Layer 7 of a small transformer language model trained on English Wikipedia (12 layers, counted from 0, width 64). Numbers have three digits each and are written without spaces.
Take only the direct path to the model's output, skipping the later layers: a vector added to the residual stream pushes a token's score in proportion to its dot product with that token's output vector.

Output vectors of the tokens that the questions are about. A number n stands for (n - 500) times 0.0036.
"inist": 297771495560553141516530301574490545349568468586536237282448282495702669724500448642760353358484414680455399564753469496582647719468465495551340322351369813380312260670328321521572062426636459
"ision": 428556385586557587569485528794264386268436431601295171446351399539516560647671644602466577284634467685445584514798392379560643738413340526436396479448301629249438560476555476532568602388682686
"ram": 308710585528476435576232463638393496377354710679373444361593514215496667520413740724476516462589518528522645516650541441533472515636404681218607615400528537475566290572517469493472275481637631
"uch": 604654523420548427446479363342247538441455644442489537348539431154667602620705552648615387478482371619395500570859452479560707595616476454470643380500195493595209331570609340563440479722616437
"ace": 355740654658487471524493348665488427355630679666278320467474665418565461522603529580546251609365725496462403471474602572511479348133373466387556223478510544508358511654753519557435414445332451
"ident": 314524415397555333430342419472496435344485615663486477465322639276559629621662844667424541504442351687600463514696612576468559750427385640587594319529365701265563475664441361606507401436287472
"ween": 607609954322488467695269328549468357481684500489691341481429463510609825535793604548536293394681451599393417588705546663615562455239408892279797280395136524552227349849574384562356292657705077
"ary": 382733381375651403530671287601681423492553607554496384550448358583465458536697670528500523364267542495205430494712608359636478513740451578458340381222677647202574448755723474485692422629732379
",": 657436409422522473477570500434489568531427530486572471591350562579511391421502434534383580539424525364530547458383417598459483484477568415590453515347503504402511484421583478545494611339422470
"are": 433665335438582111482468272503595422395520578522414699538446555677621527516561644562530545352561584599385672442451381538643382611323406387299513375725452437252379480476492438481520572493550375
"ment": 259798645233430404825464461647790178504528751775450125513307615401480416712475671370537542655562484764669363493525119491557683659584434490505665615436439588599618436458677267431626411582798482
"]": 454511521344519351670540382819364426454575597556324433264404573627708363524513621548632341443525248632428550597567541079479466528450441402151737275358259697483568529500396403562479556313687516
" \"": 503705606439530444523525581623406595519551526401410525446451488538494604392540395450463481441385539636544338635553630353496689478682515664221393586321263446535580494385507452519594320531340533
"ge": 420500374402432616553595227619531435503482813541482541469559586440559496560382635385613508547785516529646381585578344596500708209427465397296288409596249382407540331579373335626316248633595486
"ue": 482579336569474355477330473571617236384312887578413605448632530485610538453512509745412600373284411605574444511786609680599680561397389791601424524433422465650380471546610336541626504459696481
"per": 296582681390370445552448542476485560613493580724567411592438585280554537448570486567554322631482320561529635457562440446656485460565426804578514312721211565467448245539398506651258313520727593
"oth": 432693416481450654549566515386397387456543750605311262500487608463712689563839697681741309390408631603388701546727479568513466552605426516336543520422319514706444521438649331453384467583453491
"mer": 283419740586477355537469348651624653478560742671496315454290612180629468500704577961532373726431423564449500576570448394447598544649435464422429607477473469525664401836529598466306464761516490
"2": 433395657516600440422342583450482604462583507647476547590448434563627638389397649486483444406535357454533411529577424668495474418366440492565465553565572561571515634446429496545478575419481583
"ug": 341490624475483480443425496315327326362533719587515583472564588235607551460737467652677483613482700377328715525709566294505706541151464483500610384525431613519423310570575506559384366639638620
"i": 554635317535455531472502448359538561531513553431566359458503585603414497558584723642477584396582525391568351483503296524431419526508513331521477618712571488616449469400529558440609433347497694
" She": 446383565538431552601516493480548558395467580394358391448440512362508648567510335511481548386497541524498546545652577313577616573365471548360526476395519518512459474487489410641548340594448338
"ons": 400667616449637474572563478490452616423510419643223621451564561656644756490549672609397480715407455524573489424713654373701477557413491535705688395433463563521660473690565427591277398622403652
"iver": 508616544553482603536421550462446350387610624430508383481550646356605500672683385583629332527337514522554364583695344271500799752287397624343612608473396732271429380881662494504251473435559342
"ury": 495627656609616540450391156321283272264826731733366325367411598597689443800353610627762434554323531391409689462567608487648562525364509664598750492355278578407488272655721272538427490705473541
" been": 213612754281341322616564472398318347463566392515348379630331418464731555436676450608456028496495466651661330653400531488757608461425489679123587403424226760356492544595593336727531455485518289
"|---|---": 438727703356281383748298585805391490342652678710249389462510325413543342578423597740682450544238469551175604574781575513610579530370471626154553307592559661505302381528594298663527495746464465
" k": 424572555361346465587419466506489512470532392447408584447390596571593468454568494533593493334357472537535392534514511582434603529504510588621453558366274494465561592492526439547485554653513458

Output weights of attention head 0. The head adds the sum of these rows, row i times number i of z. A number n stands for (n - 500) times 0.0013.
o0: 569500465429575566685530431416586416520292339374414591447861334522447426587425307377737620554697460456507630581454556520421550296515622439561503598526489467740382541631574569547364391463366576
o1: 448440474669335591825409438397620543568595512565700495681562383475448443508598500531479469571621449347515553538517488603447496621486652585420431335616680437637472482576265507603546411562587533
o2: 518415540627370457513490606376486434504444589466531504542542579450495474382464294441579412547523519357482476653506633382591482566540552702400458591533708478335596500390615551556460388490487594
o3: 292717621516434365654391549418416523399433656549440504352244748357545657453632628603379412516334381660443393498777424579569473673546642589359478437371300507244465381533558432510491463846644410
o4: 325681757638439447661301625434373472473576591548385617376170748206467691535586523456296450460329558677567348575796421562682503623551544527386460366431489495373535536532575476595562437644620460
o5: 470384458571367417604598533723509525411280564328524482448684528640468419461567328512585495652293527471426443432434702308546439384472353559304606502543474418511591457587461491359594432561393539
o6: 500530509294554525404390418608409492460553426489456404545560456608583540622548484379348575468374714559549483486500493678456664530440419432679350427545421496550507534450414469375425486441510317
o7: 503573449526516456657542445504588476531433560449560494502448533561507422562514409481580535514500414475439509627491531416476466487549570604613525463418567479562458512574619541565386469506431470
o8: 438644521520505573387569498376404469540463449466447623530516493371452532429483468431510500471504379559403467544617501459494602378566538563349468720533448456598375634440509495528522347562487593
o9: 484391608328377567409460476585414442511537488488412495496629516607473550434457433445559565555441607404484568465555514372499639553444484589408415605414441522495580491467441356297516345520345510
o10: 487672484486467591487433426500554525423522427405551464397556474490468526513506463382428581479603626444584509396578515324555507624529458496503472495496581532579364445469415662536440678576441465
o11: 542612407463502417416494470451435447503542407466400453432556553423419585490410540384379480331512590565567355417507491346545575513454428461477543602449632517494440602597520639526444506523532619
o12: 420592535688367432447447548443551590435503398315605614357480462357468397466340482577483429493483410570446426516571513466559451507630437518308526485659580417636474636433409580589591522586566662
o13: 561496435352564482324561483426547420532556435521458551565690456413594507512374549337443522395556538464637487450368322453397614521525422481620511547465519512439449492550539551471530580339416338
o14: 650358531528422584671520292541375381585437521539446462538511475533534471592531314638512637461483476485339440557536554322495457495344277465431508532367650560504468537532480471367401291635426591
o15: 493387512424623555610555444440489512435410509436469514462418597519494592612581352404624505552500341434501608393533392413488422414479519601687610562231379415582539445662679481426497566405322353
o16: 520523342562476526534599467381431509504478403475539547528471348351450546450543470427390483457459527576513373551474382429487419558538445578584500629435512479547368501609496626507583589591428517
o17: 573484525591391401496542544495404437627609540494615573510449500445453385525466626627493606360429528608380473531461545393553516553670348582451534509573661504496546541361325388491611320588548720
o18: 517562490337611477603482388564406362498395379517403492578620530592508538714577543433350495382461627649502535453431372543396586445405492431570477437306367428596524650752380362335449396463434396
o19: 555590502339727692655396507305512298649484298644259662510707453390547467572421375374620539334712516610463498710377486743452538439483681404751412614635559557666436591586490739544319522471564673
o20: 482431576562497598591594334481432631477471447461481335466428540478495581473599372429564510653535579496496581541578593497450510527558541558405539583447459443529555447566511471542469528560487434
o21: 426508526578495538547540441510576727289459608423664554315281530513523646415617481403497434615538401395614516451585487626699360559468593459586493446462468393683554444482667564607533692526599381
o22: 532690467468519560666442376392551454606413416585507522494533429418485615633572408415551478406658445576583519623609499620505519449467872423587439523466570508577352493532608618552384523515506538
o23: 501403576420430428555445482386430463498339605431700426461592585531575432401642328423492438554600685359405574512473364468646566615378411533428442553463626421576551385438561600577426474565420468
o24: 509685386565546471587539378459471348659451518482574537569649417447573412532481520434460531557469414535395525421465423500420540337571490559407670506481525519513528457601453544428540332578451578
o25: 451400489568520479483475618519567346535496490601480600563585477557476449427471556536362442570482646494530434393412539426481492460426410526416591407515426594399596511520467501385517478549522456
o26: 447623648509532656519343436407484468546412548523569424562296606479450709533642472487455461532561450467568536515721521579518462582325697455606437397381470593587440445426588459614479628580415387
o27: 485520503445585577556457491314427493537276466343559561569592556547536563502630219521677434496649411397370529619441525538495442495269775511588459551414565521686527555652682585556305554462442575
o28: 368384705562356466533471465464500581473474599436574546431295620538473753423588440600649448441442367439745349653507595481699514528258804447594469375397490456673625507477531426508631663496495494
o29: 277825595425600534224452638600325569386465452512393468344419638502599639536584612593295477457274675637510356604617504471574407570537541392461355532429284590247514580427639481342387532638617606
o30: 502469497419522434048507423555462665260448595514641472534192669630561603423510669550343350577435550578486340349624493388429526585665302552479657523541354428238504451328586371328558657569439339
o31: 585488562680225553597564429525497542573582535490630443545430504364452337401403596526502486453431308388464502463497528402532488567632377618310580477482530454467408424360376346557772355555482549
o32: 640295282479357450374551481635560432647454468415611332698732373663554206518465436466468392367414471436449475550305494268274591511482406442362574579660591410360448637551210576446743512372525558
o33: 560623523312696655205412557487458560474434412521445477592524503508544446455443534372445409555547546474473511548555478652423674464680400478629449617577276554425386556356699532540452623449386360
o34: 634537319452589580558517357566433518445512553484734420489822305547514472483406624544464628466637565378586566503416364643439457533630511432632438486552560517446450293464430565482535419491429525
o35: 360612492542502572689526449307587434518494584617590626605704382468521543450620475414541486489662451514701514622410467695405540473421841512607372499535539459765473531552361563514495505425582531
o36: 568580574373518559580414384637486465539532452560453407450454491562509470630580492380482591430373623605576531546530494605527606475509513360541431564561384420462464464405439473499521489515524446
o37: 600490412570284374672569532572557290513563522481799430561604372596540309489422680638452594391490403378479512653319570382611354444490488568513533336445641459442527546439440368574574385549527695
o38: 465674562667419593697362349404575496571393603630572432593437568452497572549650528388394443568557376580520647347769380688362568696563959599451462362281461526452481397492526482501463407671610431
o39: 566616392509508430439459572446631382542485434361530644574678389593634204462421404353560350503538408434471450634298540483428688330543520597480571721666553443571453587543465681568474494484619698
o40: 421477480485598421432499562548498453411432542537412367406563503536385597536608548627476550553511502530511586386590469491467424404422592417369518562571453538485465343392448504514559562470490483
o41: 480524443358434357511540477644368513478403460473479394492461530630498631619577511593435506375296508506622368548478469535568436518280529445634401503351487459643640544581444386381563584373503486
o42: 525367456576582507388483600331485344560522497523561664585517482440474430523423541603524465470620440685305616527429416482464409431569521542488654504606566496475460597471512435505480342542593628
o43: 409554658539316490522439435570514423533523530460485453581577559602572481496540439459531483568432482354640513438509632358452659533456631552354459365394469545356647409508396384337568408487474510
o44: 543525555462542674566452545553521402575530520578555541467517531541447492471474571472447587490422525462458577369484487410527398440496479504499595393501505549513449431526433409388522481557398534
o45: 591398422393558538389604512714547614396527547378591476578583447609548442424442556364352528447381582418500484327329443512480552591547345472603493375553401474418384463476432456295577549389409258
o46: 533410612329464407364526357332406529546521461508443524522351535442553617410553551478517515421608632605448452470490405446508626564395398380520466560454465448715568629564483370543369507508553481
o47: 434361483497557481606368507524576619406488483469559470457387578527512477443513502665542398478642463449472512490519394546595416535400487410546428411463482523459522552583495585534472645463472446
o48: 712524409557543598591536471483508357627522507653536571620591395347548377553405612343351542404497525583440523509438456594450511510724308623557635514509539516312470487435436439489572345648506504
o49: 607369476437528488645428395544593438657527592617520474689490439541621400486520640485390501450467469414440442634412360692495564510416289482606408381527465507452515480525380414570474484543437368
o50: 437540536482425577512698510487476421509430572546649580625620530617553482364559455427653468716437427352518634543376581506440512455490687677428542478388381490428641453544578323349487392490448504
o51: 469678464391653598087392596314506501563338513550452607571473611460650315280498463386441290547522354604289431628474416734432535579492656586492521734596325597275490567359723585388451806693630579
o52: 503403499551484453452467502453348613453445588403639396455604489546552505418540419463475381580501552483523484636457448629527583640459485488480459644521569458496595438385523623543573464510526506
o53: 498533542469384406553411387489519561571511475560468460555325535513449442582651641562478473442455424550443564271527440489514548566420497417438526356466556501621551512494381370480547500524627588
o54: 447511483511433414453430484529520521540490456406433495471646487472484422585473559563488496416497565539565394443455444382473593588577464438463527384570582589483514369516353610443599566507462579
o55: 401474542491395544429413455488434514433498295466481530482562414457496553474477478483357442481467625542608315579594405419464648482398455471432404616531485488556428691598340534325495471523410531
o56: 527416429483520419521486412497415665520451577465567502447492476578547472627572428572595550546492419570556569523428523562495425551391463488612495595418531495560560487512552479482523568487570528
o57: 346626639492431439640492573473381436468560659648410494406280718394493706479574544507379483548278483613539442439649525537598511605521593613493488474315470537366628375500446445327543514593573392
o58: 447295619503512492322573591426617571556585539502316644434463482474508452498467380404729483641551538537437643377460549408467569407628424559317595534578442533461504483494654528469384496466519495
o59: 455663358274519509227438505566539471405337530583518405691555627752630422570579636371279306490347463638521424428483489597281508494582571443581501473538312459418461715420411459235482747520595418
o60: 446654462486428586422556404473513667471498507468578601493591397514479461483576539327479510563483512562658514390480499412527576581624528577473518560502497446616468488481500503414594574507518570
o61: 709511362453522527719400472385577414476500431427561514458781260446646202482338439400620553441724521284405591694315427512571520448614400478492402595564595569507464429446559677824434418515416601
o62: 368628680510421582294446609553411626504525594548480423454295685492422521317488536530465450713375455533463563377673518541612456637496530555354466449419346559331552527392691402415607625605488408
o63: 515428560383275508524533497502451529483506515437538423553577498589547567540593387360637422475430496347731520492418575435497632533522632605549430549362519436445633389487570398294555440320487532

Each question shows a token from some text and the vector z that the head gathered there. A number n stands for (n - 500) times 0.0031.

"c": 524467475501489501434487624524476527520538434601550556507489541552496424581441523486578442610572434576535530475456503492519500519468497476560395563421529492478472501456495515481510593411479550
Which three tokens does it push up most, strongest first? "uch", " \"", "oth"

"199": 476503457521536590532511447520492515520434535514492484560475519535471421549559464477534525449452408424463468469497508465476557459528523514446495467483500398478513529504496576498498493426501478
Which of these tokens does it push up most? "ons"

"out": 525493477498554595539529482540507519524455538537501487580510526478475432555566460493511506418430420446442474485466491494494557460543516499431481461469484390468483537529477567510472494436484485
Which two tokens does it push up most, strongest first? "ons", "ace"

"ub": 550409505392478537491653500569400465414508561671499516611462462426409341506528524548561529543486359604476450436617392526392585496543518514405479503518642440398353372476514530450518468418538587
Which of these tokens does it push up most? "ury"

"\n": 569436587543395645454611517562522296538515572714516369438219605642443792455428540587435416878548551671417330454392532435411365507415571715531614531649578802499408347500462369638665520563651468
Pushed down most: "inist"

"ro": 519530421521568484539426499454451495487600552431635480609603520404534437564485420461447469380506644368585587545241621544560559456559427618388458562509428519648453618598550637466443490339437541
Which of these tokens does it push up most? "inist"

"cess": 480479460516461492454484488452426476548489455458486526489522454525526467531470477514547506480528550456554544520556499503531572546448494490503518477524493573519533509446548473446549489494486490
Which of these tokens does it push up most? "i"

"-": 419544566516387543439534358415500378557428468438461516351338514640492683390471497556535568630533637441509434506607532533479493466495496550500619451582501645575519527443567382528565496612491561
Pushed down most: "ons"

"6": 415619519476665316563498517494477569622308505275432699500878398444606510525507619689616667350336386433444645486572510601426516673449568258557576453566350642565592546631480476422486459463410345
Which of these tokens does it push up most? "2"

" her": 565559514525543502483469465446471535516472449433487447461570513527519463515558460448492489490465473535496580495472548576503423476521471462462483507476493528525504529499485501526536513518492501
Which two tokens does it push up most, strongest first? "per", "ge"

"rit": 440476442574402452486443428501561492358490610468491538521527411445544522484499546523417623473461508422619550457558548318607561498502597452463507490455499492463624598456575613452593516447527518
Pushed down most: " \""

" The": 503483558390423543428477510529368461505526442563480556423374515508468405545452479443620414569598648521556482517583466516510556543521479454468421554497570495553463499438561424508515521464507637
Pushed down most: "ween"

"ther": 378607598621676496514404519395385372544411442354542537347488515607572451576555480427449628499528541478539602527448685596516482524581459459340329619436539601641517557450495633518503542388473651
Pushed down most: ","

" M": 516497461509518543558444550585493525573488471462539543536454542551432534518425442478583528497542564514514556562458459563481586390542463521592462425484512521599532512598534519454517569474546579
Pushed down most: "ury"

".": 410441529488437512407528482484411482480524613562478495486436479437480426509500473498507461559587691427428420519526543487465505580551469486471536552540504633458538500463552488588577436451532530
Pushed down most: "ons"

" h": 461452486447464526511491475476453482485509539508472499447446494508495380460491463424536495556545569469487459522524441451511531519491514547482478520511495476460476468476548474553583485412466533
Which of these tokens does it push up most? "]"

"oy": 495540493535564481539500499537484522549486467485501531543510472548464491505439445480492543486495466482528543508523518552456534462520478495515493484507536474543535476530538549487540523489500556
Which two tokens does it push up most, strongest first? "ment", "inist"

" (": 508478536514484567476527447513514448518506497539479457446402502518462597476473490545522464518481503455474437477516437477528508485501514524497575417530498524511476505473501496534439451547565483
Pushed down most: "ment"

"orn": 642558523495633622414595501525547537487488539486488480676555418513706564611579638643700567473484572392475716543661639601427562512650671461432451481534675491408517550590379509402650640390476606
Pushed down most: "ision"

"ree": 467419469488453469518472466494480449455476537517469504455517469501508459446492513502538539478466408449469462500528414388541553523456538489470510451472500518480514471428559532527475453510538462
Pushed down most: "ge"

"ov": 559556549461599564404546472510523540486487523458442505590596393483635567574598591621656535419479561363456640507656564577448520564613679455424505478558617509419528561541389493460559550448480539
Pushed down most: "ision"

" kn": 523498453548476455542484510551520518528529490534564474551517502521507506487441477531523563458510498507531561535495513503446587462480494508536548469515502582528507487582529521419547532542518549
Pushed down most: "|---|---"

"ame": 352540599711632569455603328520403561586218605382367599418458573587460554494508466673602709390381255301391342355634616394361527512556517357532703364587503528500612535475522604543318336423583421
Which two tokens does it push up most, strongest first? "mer", "|---|---"

"\"": 563625502583499478518452399502448527508408443329419559471641522474534442484521433464552558503383456501591640503549527554507459482529449402537514449494511488544537553485539493475568475490410520
Which of these tokens does it push up most? "ge"

" ": 551541541529536535495513490548509459511474456470425481489494505539531603486465517571587537472480506480482606535524504566480514469568520452522502415517583522539492506505489498517540564535532578
Pushed down most: "ision"

" be": 556500456515428469539503519580511502506528481553538473527515515529492486470428461535553529473516473524519546530483483537441559452504491520528543454506541570506481465550530516465522525541515577
Which two tokens does it push up most, strongest first? " k", ","

" t": 401411552455434506433526508508401497474555636549501500466443475443509471514481473493523437582603725447416422535522537494438509552540461511530509553568500707482539467488546481594607448486550564
Pushed down most: "ons"

"at": 472454484529509467596458441579523466433464582472467476506553438478526459404534499487532631393426376405490536535529460371527588472525529482427501421451529438524482484515536589513499457529540508
Which of these tokens does it push up most? "ons"

",": 556531505457612538475501571537568538531493567572564528520541614466512472558506545457553368393577522468434540511357551414480442423567532492498419535435475369475477567564446535565385547439517494
Which of these tokens does it push up most? " She"

"a": 470493500568545517496465484523513468423519542516488480567518481453486556476559525542514567451481516435458554503492493410522544479561546483517509471499569479468532532511474576492531485455532521
Pushed down most: "i"

"ated": 490528518587524514444522490475472518502462556552487461465526473513516517513526453455443462522478515435448547527458575497542424548464498470490541495501480544495548462469508529588558468495488438
Which two tokens does it push up most, strongest first? "mer", "per"

"3": 361684361324369493697567209406698539500425612300401476500506473719546522371469601471753501555432646362691653566688340410456760190512460578523675310732286181529551624621577402179666474408273422
Which two tokens does it push up most, strongest first? "i", "inist"

" s": 479424484512476532471503485493484486498501534538482491514497484478476532497508502547530496496473505432445445481521419454533552523469529528527562428526482562473518482472517495498476438483532446
Pushed down most: "ge"

" al": 523581483607515510505562493516496489504444520501505467539502526541563469487481514558583550509504466459466563512540565522424530458531478493488569439519572564475522431509500519436581493481541512
Which of these tokens does it push up most? "ween"

"ev": 495526467520534501583425519586490491577466466465496536553454526580393529509464408448470566512492478484535526525487485530503540447535454500581488454480504439592555484584548528520504546506510573
Which two tokens does it push up most, strongest first? " \"", "inist"

"ince": 532455480530529554518547501547508503511460536559485457558490537495485488507536502552511558490417410483408470482490472487521570467513527472491527406492481483436483481538476542499512466441501478
Which of these tokens does it push up most? "ons"

"'s": 480468463487492514463484466442410478537483470453447502490580386525521432511518484530585509428479504446519565501555435535520584556462504477466528460529509552492503497442540518472548460462479474
Which of these tokens does it push up most? "2"

"i": 505513513527489466473523504510525527509480521490491515448526516507551475471463488516546531521506514472517523542517539527481485526501483462526536467467476573491503505497551460506519539506498536
Pushed down most: "ace"